Layer 5 of a small transformer language model trained on English Wikipedia (8 layers, counted from 0, width 64).
A neuron's activation on a vector x is GELU(weights . x), where the dot is the dot product.

Input weights of the MLP neurons that the questions are about. A number n stands for (n - 128) times 0.0026.
n2: 180, 147, 224, 226, 179, 169, 153, 111, 181, 98, 148, 120, 114, 126, 158, 181, 164, 158, 69, 65, 133, 88, 112, 97, 184, 113, 174, 139, 108, 44, 86, 133, 189, 141, 93, 108, 148, 147, 112, 95, 178, 119, 138, 143, 112, 192, 139, 94, 192, 151, 180, 177, 187, 161, 191, 156, 159, 152, 81, 117, 168, 90, 155, 110
n6: 88, 159, 90, 135, 131, 127, 109, 93, 119, 143, 122, 91, 131, 141, 97, 133, 94, 153, 86, 75, 133, 138, 97, 95, 115, 149, 155, 124, 129, 116, 119, 171, 83, 150, 155, 129, 85, 134, 120, 66, 178, 95, 160, 119, 112, 101, 130, 97, 45, 137, 76, 138, 205, 134, 141, 160, 120, 182, 161, 117, 131, 83, 98, 155
n10: 185, 143, 158, 144, 79, 110, 99, 124, 95, 123, 142, 182, 104, 128, 76, 91, 180, 79, 144, 140, 203, 104, 118, 109, 142, 81, 88, 97, 128, 118, 127, 117, 94, 94, 38, 117, 128, 153, 137, 136, 167, 101, 114, 195, 128, 119, 146, 173, 133, 129, 155, 195, 108, 72, 101, 147, 82, 87, 116, 125, 93, 178, 159, 159
n20: 134, 156, 138, 150, 127, 144, 124, 101, 124, 131, 163, 79, 121, 51, 110, 94, 152, 79, 160, 70, 111, 111, 86, 160, 102, 116, 169, 95, 158, 142, 85, 60, 60, 149, 175, 141, 145, 161, 99, 64, 121, 66, 117, 137, 83, 152, 110, 175, 115, 92, 144, 177, 107, 99, 202, 166, 141, 197, 124, 208, 133, 156, 129, 115
n28: 130, 153, 94, 132, 170, 69, 145, 177, 110, 122, 88, 154, 101, 112, 58, 96, 175, 185, 200, 119, 150, 85, 144, 147, 148, 190, 105, 79, 137, 107, 143, 186, 120, 188, 157, 189, 89, 170, 161, 124, 61, 91, 149, 211, 128, 98, 49, 88, 163, 114, 161, 162, 166, 105, 75, 70, 119, 174, 186, 189, 105, 188, 118, 136
n42: 107, 141, 104, 105, 179, 95, 97, 146, 159, 144, 91, 177, 107, 189, 81, 123, 136, 170, 148, 65, 168, 109, 99, 107, 126, 130, 119, 124, 103, 61, 143, 65, 80, 117, 131, 151, 78, 122, 119, 71, 168, 117, 159, 98, 131, 150, 65, 158, 133, 121, 97, 133, 86, 114, 99, 150, 139, 108, 140, 56, 176, 132, 115, 133
n45: 195, 134, 113, 124, 147, 100, 132, 76, 101, 155, 137, 70, 132, 135, 138, 80, 176, 124, 138, 127, 95, 153, 114, 127, 174, 200, 123, 134, 97, 149, 108, 170, 104, 120, 116, 149, 91, 82, 155, 90, 150, 144, 78, 182, 98, 124, 97, 144, 106, 158, 128, 98, 100, 117, 122, 73, 148, 82, 172, 193, 142, 78, 105, 65
n49: 170, 95, 94, 75, 172, 131, 96, 97, 146, 162, 132, 140, 75, 144, 87, 135, 133, 109, 113, 162, 153, 155, 113, 165, 105, 75, 113, 98, 137, 115, 146, 139, 161, 97, 103, 90, 138, 153, 139, 114, 154, 166, 86, 164, 100, 89, 112, 207, 155, 138, 101, 111, 109, 83, 98, 118, 139, 115, 151, 143, 194, 131, 84, 153
n50: 115, 138, 140, 129, 154, 141, 166, 132, 33, 112, 149, 91, 109, 23, 104, 168, 186, 173, 141, 111, 65, 129, 151, 112, 143, 135, 151, 147, 155, 61, 104, 93, 152, 129, 182, 133, 91, 106, 108, 133, 84, 168, 113, 170, 74, 126, 109, 151, 146, 91, 125, 160, 129, 112, 117, 179, 156, 159, 193, 168, 131, 158, 111, 102
n53: 126, 178, 127, 106, 87, 127, 118, 83, 115, 134, 134, 151, 79, 129, 152, 113, 118, 101, 125, 126, 145, 164, 149, 176, 179, 130, 110, 92, 143, 150, 128, 104, 96, 126, 94, 115, 187, 176, 145, 136, 94, 131, 95, 101, 99, 90, 169, 118, 148, 90, 113, 82, 124, 72, 123, 139, 132, 141, 171, 158, 130, 132, 180, 91
n68: 131, 104, 217, 104, 168, 87, 156, 128, 143, 99, 120, 171, 69, 178, 9, 140, 66, 159, 96, 153, 135, 85, 100, 111, 171, 113, 93, 42, 159, 147, 75, 119, 154, 41, 72, 150, 104, 216, 58, 112, 67, 113, 101, 112, 85, 95, 127, 133, 116, 147, 152, 103, 93, 155, 150, 98, 106, 173, 142, 169, 154, 141, 137, 93
n77: 154, 167, 121, 145, 147, 178, 132, 113, 97, 159, 133, 136, 108, 105, 114, 212, 89, 147, 194, 90, 95, 129, 98, 118, 132, 134, 136, 143, 184, 122, 115, 80, 63, 81, 105, 84, 115, 91, 134, 122, 162, 121, 134, 165, 104, 132, 95, 163, 159, 128, 204, 139, 130, 140, 140, 82, 92, 133, 82, 115, 147, 135, 98, 197
n88: 148, 82, 100, 162, 149, 124, 143, 117, 70, 152, 86, 114, 111, 104, 96, 125, 184, 140, 108, 109, 103, 187, 161, 113, 135, 187, 138, 101, 142, 63, 153, 203, 135, 103, 125, 84, 113, 196, 74, 61, 166, 189, 153, 126, 112, 119, 83, 197, 143, 125, 141, 139, 155, 98, 164, 155, 97, 141, 134, 172, 147, 186, 148, 142
n94: 117, 155, 153, 110, 190, 111, 204, 117, 158, 95, 102, 155, 122, 107, 88, 159, 127, 91, 100, 118, 129, 126, 115, 181, 94, 108, 122, 132, 191, 176, 143, 115, 163, 126, 133, 169, 154, 172, 163, 140, 117, 107, 188, 152, 116, 121, 127, 93, 161, 137, 153, 133, 194, 65, 198, 192, 199, 173, 123, 192, 92, 175, 133, 152
n104: 222, 221, 137, 152, 137, 66, 139, 139, 110, 166, 80, 94, 174, 172, 105, 55, 176, 145, 124, 78, 124, 36, 128, 119, 200, 131, 137, 108, 139, 78, 126, 162, 196, 142, 110, 148, 135, 146, 111, 80, 130, 48, 227, 184, 115, 140, 45, 156, 100, 157, 144, 130, 120, 120, 214, 104, 105, 161, 95, 127, 99, 142, 157, 160

Each question shows a token from some text and the vector x that enters the MLP there. A number n stands for (n - 128) times 0.041.

"P": 111, 96, 144, 135, 120, 170, 112, 127, 144, 218, 82, 133, 122, 168, 159, 134, 107, 145, 134, 125, 104, 132, 116, 83, 115, 125, 129, 85, 85, 145, 175, 116, 77, 138, 143, 139, 131, 120, 171, 104, 120, 135, 100, 96, 135, 146, 140, 101, 99, 141, 98, 107, 91, 119, 97, 148, 141, 80, 110, 124, 121, 130, 68, 95
The two highest activations, in order: n42, n45

" of": 135, 170, 139, 117, 117, 169, 90, 107, 133, 210, 133, 116, 144, 93, 163, 140, 135, 107, 51, 202, 93, 119, 106, 128, 148, 118, 146, 124, 119, 163, 120, 134, 179, 99, 146, 114, 132, 116, 157, 110, 141, 152, 112, 134, 148, 155, 103, 124, 151, 148, 127, 136, 153, 136, 128, 140, 104, 127, 122, 72, 94, 135, 168, 132
The two highest activations, in order: n2, n104

"|": 113, 104, 120, 157, 146, 150, 102, 134, 139, 152, 179, 80, 109, 113, 158, 138, 169, 121, 123, 121, 89, 139, 105, 132, 148, 142, 99, 148, 151, 149, 154, 116, 190, 102, 118, 122, 171, 153, 112, 153, 140, 73, 125, 128, 160, 112, 158, 98, 103, 92, 156, 102, 135, 104, 121, 94, 168, 107, 137, 36, 134, 109, 142, 103
The neuron with the highest activation: n2

" and": 133, 166, 133, 100, 99, 155, 97, 109, 111, 175, 129, 109, 179, 87, 162, 133, 155, 104, 55, 106, 95, 110, 114, 137, 125, 133, 102, 140, 144, 94, 160, 152, 179, 154, 152, 135, 69, 105, 176, 102, 87, 143, 121, 121, 153, 134, 129, 150, 107, 147, 96, 135, 146, 126, 129, 145, 97, 90, 123, 89, 97, 126, 119, 137
The three highest activations, in order: n104, n6, n50

"  ": 118, 162, 132, 164, 78, 114, 147, 139, 115, 167, 165, 116, 146, 131, 164, 170, 123, 113, 165, 184, 129, 177, 110, 129, 144, 127, 99, 177, 120, 172, 126, 118, 186, 115, 142, 146, 150, 102, 116, 143, 163, 111, 145, 163, 155, 120, 171, 89, 144, 106, 111, 97, 148, 98, 148, 147, 150, 87, 132, 75, 114, 117, 156, 139
The two highest activations, in order: n53, n94

" |": 98, 123, 104, 123, 149, 133, 113, 102, 105, 154, 184, 114, 118, 117, 126, 180, 151, 127, 108, 156, 122, 153, 100, 97, 152, 148, 124, 151, 121, 167, 149, 135, 181, 101, 119, 170, 125, 118, 179, 119, 110, 64, 128, 119, 155, 93, 160, 109, 125, 55, 153, 129, 126, 92, 148, 166, 123, 118, 144, 110, 86, 123, 177, 123
The three highest activations, in order: n94, n53, n50

" November": 133, 164, 148, 121, 121, 138, 129, 121, 123, 160, 166, 116, 111, 180, 90, 132, 123, 104, 68, 156, 158, 182, 111, 132, 106, 158, 63, 125, 104, 166, 169, 56, 138, 80, 119, 155, 131, 110, 149, 166, 121, 162, 153, 159, 155, 103, 139, 126, 138, 99, 134, 109, 147, 128, 146, 138, 100, 119, 133, 170, 143, 114, 156, 126
The two highest activations, in order: n53, n94

" path": 82, 149, 188, 139, 113, 147, 129, 111, 153, 150, 114, 152, 145, 38, 163, 152, 147, 160, 146, 168, 139, 152, 121, 88, 95, 129, 125, 133, 120, 151, 133, 91, 106, 135, 112, 105, 129, 97, 142, 124, 118, 115, 108, 86, 164, 105, 141, 117, 147, 150, 132, 78, 84, 116, 140, 130, 173, 133, 65, 142, 142, 99, 121, 98
The neuron with the highest activation: n77

"60": 98, 159, 111, 119, 114, 145, 126, 135, 138, 195, 115, 173, 93, 132, 125, 168, 158, 132, 102, 147, 132, 124, 141, 111, 123, 150, 141, 101, 151, 144, 103, 181, 115, 135, 109, 160, 106, 108, 119, 169, 94, 181, 100, 160, 155, 142, 159, 105, 140, 108, 118, 150, 95, 56, 92, 121, 78, 138, 118, 118, 65, 129, 110, 129
The three highest activations, in order: n28, n10, n53

" (": 158, 123, 160, 118, 124, 129, 143, 115, 144, 133, 123, 148, 160, 155, 183, 135, 101, 105, 99, 131, 133, 143, 107, 91, 130, 114, 132, 143, 96, 184, 155, 171, 140, 102, 148, 93, 139, 57, 211, 114, 113, 111, 95, 114, 156, 134, 174, 102, 108, 161, 124, 177, 120, 92, 127, 104, 105, 128, 131, 106, 109, 125, 93, 115
Which neuron fires most, and how strongly? n45, at about 0.54

"ive": 83, 122, 130, 92, 144, 150, 148, 123, 99, 175, 172, 196, 98, 104, 120, 151, 142, 161, 94, 170, 59, 133, 125, 129, 122, 116, 167, 130, 151, 143, 150, 151, 149, 142, 131, 123, 123, 97, 94, 89, 118, 177, 122, 123, 142, 148, 130, 153, 171, 126, 129, 91, 130, 80, 101, 123, 110, 155, 113, 119, 97, 142, 123, 138
The two highest activations, in order: n50, n88

" was": 139, 137, 158, 129, 79, 106, 113, 147, 100, 133, 166, 64, 147, 102, 134, 110, 114, 117, 110, 176, 76, 94, 171, 125, 114, 186, 130, 114, 66, 138, 141, 112, 94, 122, 164, 145, 97, 110, 133, 133, 95, 124, 134, 172, 125, 85, 128, 100, 119, 105, 117, 127, 134, 129, 96, 113, 142, 132, 126, 96, 77, 130, 163, 170
The neuron with the highest activation: n28

"ile": 81, 119, 155, 98, 111, 168, 123, 152, 116, 175, 136, 151, 142, 80, 146, 137, 136, 132, 103, 183, 54, 178, 150, 130, 90, 90, 146, 104, 149, 175, 109, 136, 99, 108, 119, 94, 139, 92, 99, 84, 151, 149, 85, 110, 120, 157, 119, 121, 145, 145, 146, 97, 136, 117, 106, 118, 105, 128, 120, 157, 97, 131, 124, 132
The neuron with the highest activation: n77

".": 144, 158, 99, 112, 133, 145, 147, 124, 134, 163, 117, 138, 128, 104, 108, 133, 173, 87, 116, 136, 115, 109, 78, 113, 131, 127, 122, 94, 150, 167, 113, 134, 175, 116, 157, 182, 128, 148, 127, 110, 129, 83, 124, 87, 183, 116, 101, 101, 72, 118, 135, 78, 114, 79, 130, 113, 119, 175, 142, 123, 77, 132, 164, 98
Which neuron fires most, and how strongly? n104, at about 1.8

" Congress": 90, 120, 131, 111, 149, 178, 192, 82, 131, 161, 147, 131, 143, 86, 94, 180, 138, 142, 88, 168, 90, 140, 111, 98, 117, 174, 143, 119, 158, 149, 129, 151, 88, 141, 161, 116, 146, 114, 133, 115, 74, 149, 108, 126, 180, 124, 153, 146, 131, 89, 112, 104, 108, 106, 95, 140, 136, 128, 125, 117, 124, 106, 84, 102
The neuron with the highest activation: n50

"bury": 81, 96, 110, 101, 117, 146, 145, 96, 143, 219, 164, 90, 128, 106, 165, 154, 147, 128, 170, 127, 112, 166, 102, 134, 101, 151, 166, 133, 97, 151, 182, 111, 99, 119, 138, 79, 113, 93, 118, 139, 147, 162, 132, 85, 109, 129, 117, 163, 136, 84, 98, 113, 153, 113, 119, 138, 116, 103, 152, 125, 147, 136, 140, 112
The neuron with the highest activation: n88

" 2021": 128, 150, 107, 124, 98, 101, 133, 150, 118, 122, 155, 119, 143, 182, 100, 182, 164, 116, 125, 159, 137, 157, 133, 104, 149, 165, 84, 125, 113, 165, 110, 153, 116, 129, 146, 172, 142, 140, 178, 194, 100, 136, 123, 182, 147, 116, 113, 127, 167, 99, 108, 52, 111, 93, 116, 126, 127, 156, 131, 163, 107, 103, 141, 103
The neuron with the highest activation: n28

"19": 109, 128, 106, 98, 73, 134, 182, 158, 139, 172, 116, 148, 87, 147, 153, 139, 111, 135, 95, 115, 136, 134, 160, 144, 112, 63, 133, 111, 136, 158, 138, 182, 117, 141, 128, 155, 113, 130, 140, 150, 99, 142, 79, 132, 180, 131, 108, 70, 131, 89, 152, 150, 129, 95, 74, 98, 117, 157, 141, 95, 128, 94, 124, 109
The two highest activations, in order: n28, n53

"=": 109, 99, 173, 165, 99, 119, 128, 105, 139, 88, 117, 149, 152, 148, 138, 210, 139, 121, 159, 182, 92, 147, 145, 77, 128, 116, 110, 129, 138, 143, 162, 152, 169, 157, 111, 108, 142, 102, 154, 106, 171, 129, 108, 87, 155, 114, 142, 82, 119, 92, 147, 101, 120, 108, 124, 95, 132, 137, 123, 126, 77, 126, 136, 85
Which neuron fires most, and how strongly? n2, at about 0.27

" expression": 106, 143, 114, 86, 107, 150, 131, 100, 156, 178, 115, 156, 115, 54, 145, 162, 130, 154, 116, 165, 87, 142, 121, 135, 153, 142, 145, 103, 114, 174, 104, 145, 105, 111, 147, 95, 137, 50, 137, 105, 117, 134, 98, 144, 182, 89, 147, 122, 149, 166, 107, 122, 117, 79, 176, 140, 138, 124, 120, 121, 104, 140, 145, 125
The neuron with the highest activation: n53

"ens": 132, 115, 158, 101, 80, 92, 169, 142, 157, 173, 171, 174, 140, 137, 128, 163, 83, 121, 100, 156, 140, 145, 129, 113, 92, 142, 143, 45, 127, 156, 155, 150, 96, 142, 140, 134, 160, 90, 124, 111, 135, 98, 150, 151, 116, 130, 149, 100, 139, 117, 99, 114, 121, 57, 136, 159, 103, 134, 124, 152, 106, 117, 129, 138
The two highest activations, in order: n94, n53

" AM": 151, 107, 126, 109, 75, 167, 148, 80, 164, 198, 129, 170, 84, 178, 143, 118, 111, 77, 113, 128, 110, 149, 108, 123, 110, 144, 112, 135, 180, 131, 158, 103, 141, 123, 114, 112, 163, 138, 107, 123, 78, 138, 111, 151, 130, 98, 145, 142, 161, 70, 119, 90, 135, 163, 111, 96, 152, 117, 120, 137, 138, 127, 99, 145
The two highest activations, in order: n49, n53

" m": 117, 132, 130, 130, 106, 159, 107, 141, 191, 163, 68, 161, 155, 132, 125, 88, 64, 166, 132, 130, 152, 150, 112, 119, 87, 102, 163, 94, 157, 172, 141, 124, 104, 102, 111, 111, 142, 144, 160, 112, 128, 104, 76, 115, 165, 103, 160, 100, 135, 147, 112, 122, 121, 141, 173, 99, 163, 140, 96, 158, 106, 125, 147, 154
The neuron with the highest activation: n68

"uc": 122, 154, 145, 95, 106, 88, 167, 210, 141, 136, 163, 126, 155, 116, 155, 113, 73, 104, 142, 146, 108, 118, 123, 127, 150, 131, 129, 113, 143, 127, 130, 123, 80, 150, 102, 170, 92, 81, 98, 110, 87, 86, 138, 157, 138, 106, 176, 107, 141, 136, 148, 162, 113, 84, 120, 88, 132, 147, 84, 119, 111, 122, 144, 120
Which neuron fires most, and how strongly? n28, at about 0.9

" Cr": 136, 70, 186, 116, 77, 160, 140, 122, 125, 171, 115, 182, 118, 153, 170, 180, 83, 124, 152, 122, 117, 146, 135, 96, 107, 189, 146, 73, 139, 129, 174, 114, 101, 109, 113, 107, 138, 145, 106, 110, 122, 122, 138, 88, 139, 138, 184, 152, 132, 108, 111, 142, 142, 119, 143, 134, 149, 97, 116, 104, 107, 100, 150, 141
The two highest activations, in order: n53, n77

" co": 92, 124, 142, 123, 117, 125, 155, 168, 118, 89, 145, 135, 150, 120, 145, 132, 116, 152, 117, 150, 40, 109, 142, 103, 104, 193, 139, 100, 135, 127, 167, 132, 101, 134, 104, 133, 138, 94, 122, 142, 90, 121, 147, 163, 131, 112, 148, 93, 134, 151, 128, 166, 145, 87, 101, 176, 125, 121, 119, 49, 105, 124, 162, 145
The neuron with the highest activation: n50

"de": 133, 100, 167, 91, 116, 109, 149, 138, 139, 195, 133, 172, 166, 108, 136, 155, 118, 108, 114, 126, 69, 138, 135, 88, 110, 76, 130, 145, 174, 137, 125, 108, 108, 157, 149, 98, 91, 91, 170, 117, 104, 102, 92, 127, 135, 146, 136, 146, 123, 142, 112, 149, 118, 113, 96, 89, 105, 93, 137, 76, 160, 124, 79, 126
The neuron with the highest activation: n77

"bu": 115, 96, 111, 103, 98, 121, 154, 139, 166, 240, 141, 128, 150, 146, 152, 167, 93, 133, 188, 120, 114, 124, 129, 136, 132, 141, 145, 94, 88, 126, 106, 70, 119, 100, 121, 112, 113, 90, 154, 139, 165, 135, 143, 100, 112, 104, 145, 135, 140, 141, 125, 110, 92, 111, 132, 160, 136, 86, 149, 93, 113, 166, 148, 145
The two highest activations, in order: n42, n77

" in": 152, 143, 155, 113, 105, 165, 109, 123, 105, 152, 119, 109, 149, 94, 121, 182, 126, 91, 44, 173, 94, 164, 83, 152, 107, 122, 146, 128, 122, 160, 151, 154, 145, 86, 161, 118, 124, 106, 194, 118, 139, 137, 129, 162, 165, 149, 139, 85, 143, 124, 142, 118, 153, 139, 134, 107, 120, 124, 117, 103, 90, 127, 132, 152
Which neuron fires most, and how strongly? n94, at about 0.77

" serving": 129, 96, 157, 137, 83, 132, 126, 138, 115, 127, 143, 79, 117, 86, 155, 144, 107, 73, 67, 165, 83, 95, 144, 113, 128, 155, 147, 127, 140, 147, 111, 148, 98, 128, 159, 160, 114, 104, 149, 152, 112, 150, 87, 176, 97, 106, 157, 113, 116, 114, 101, 66, 136, 123, 130, 93, 135, 155, 175, 144, 107, 103, 140, 135
The neuron with the highest activation: n45

" demonstr": 73, 140, 158, 89, 85, 113, 119, 162, 127, 128, 122, 133, 123, 113, 101, 169, 51, 134, 109, 153, 96, 171, 105, 136, 155, 133, 87, 118, 148, 148, 145, 158, 79, 130, 135, 145, 117, 67, 145, 125, 102, 127, 115, 154, 135, 84, 147, 103, 115, 157, 143, 88, 76, 101, 142, 107, 114, 153, 106, 140, 98, 92, 128, 152
The three highest activations, in order: n68, n77, n53

" the": 146, 121, 157, 136, 146, 156, 119, 127, 123, 150, 139, 135, 138, 93, 120, 162, 157, 89, 17, 136, 62, 154, 120, 112, 98, 173, 134, 126, 137, 110, 135, 136, 162, 96, 165, 141, 127, 149, 119, 157, 91, 119, 144, 155, 135, 138, 126, 92, 142, 114, 120, 83, 146, 126, 101, 141, 91, 121, 134, 105, 112, 95, 155, 97
Which neuron fires most, and how strongly? n50, at about 1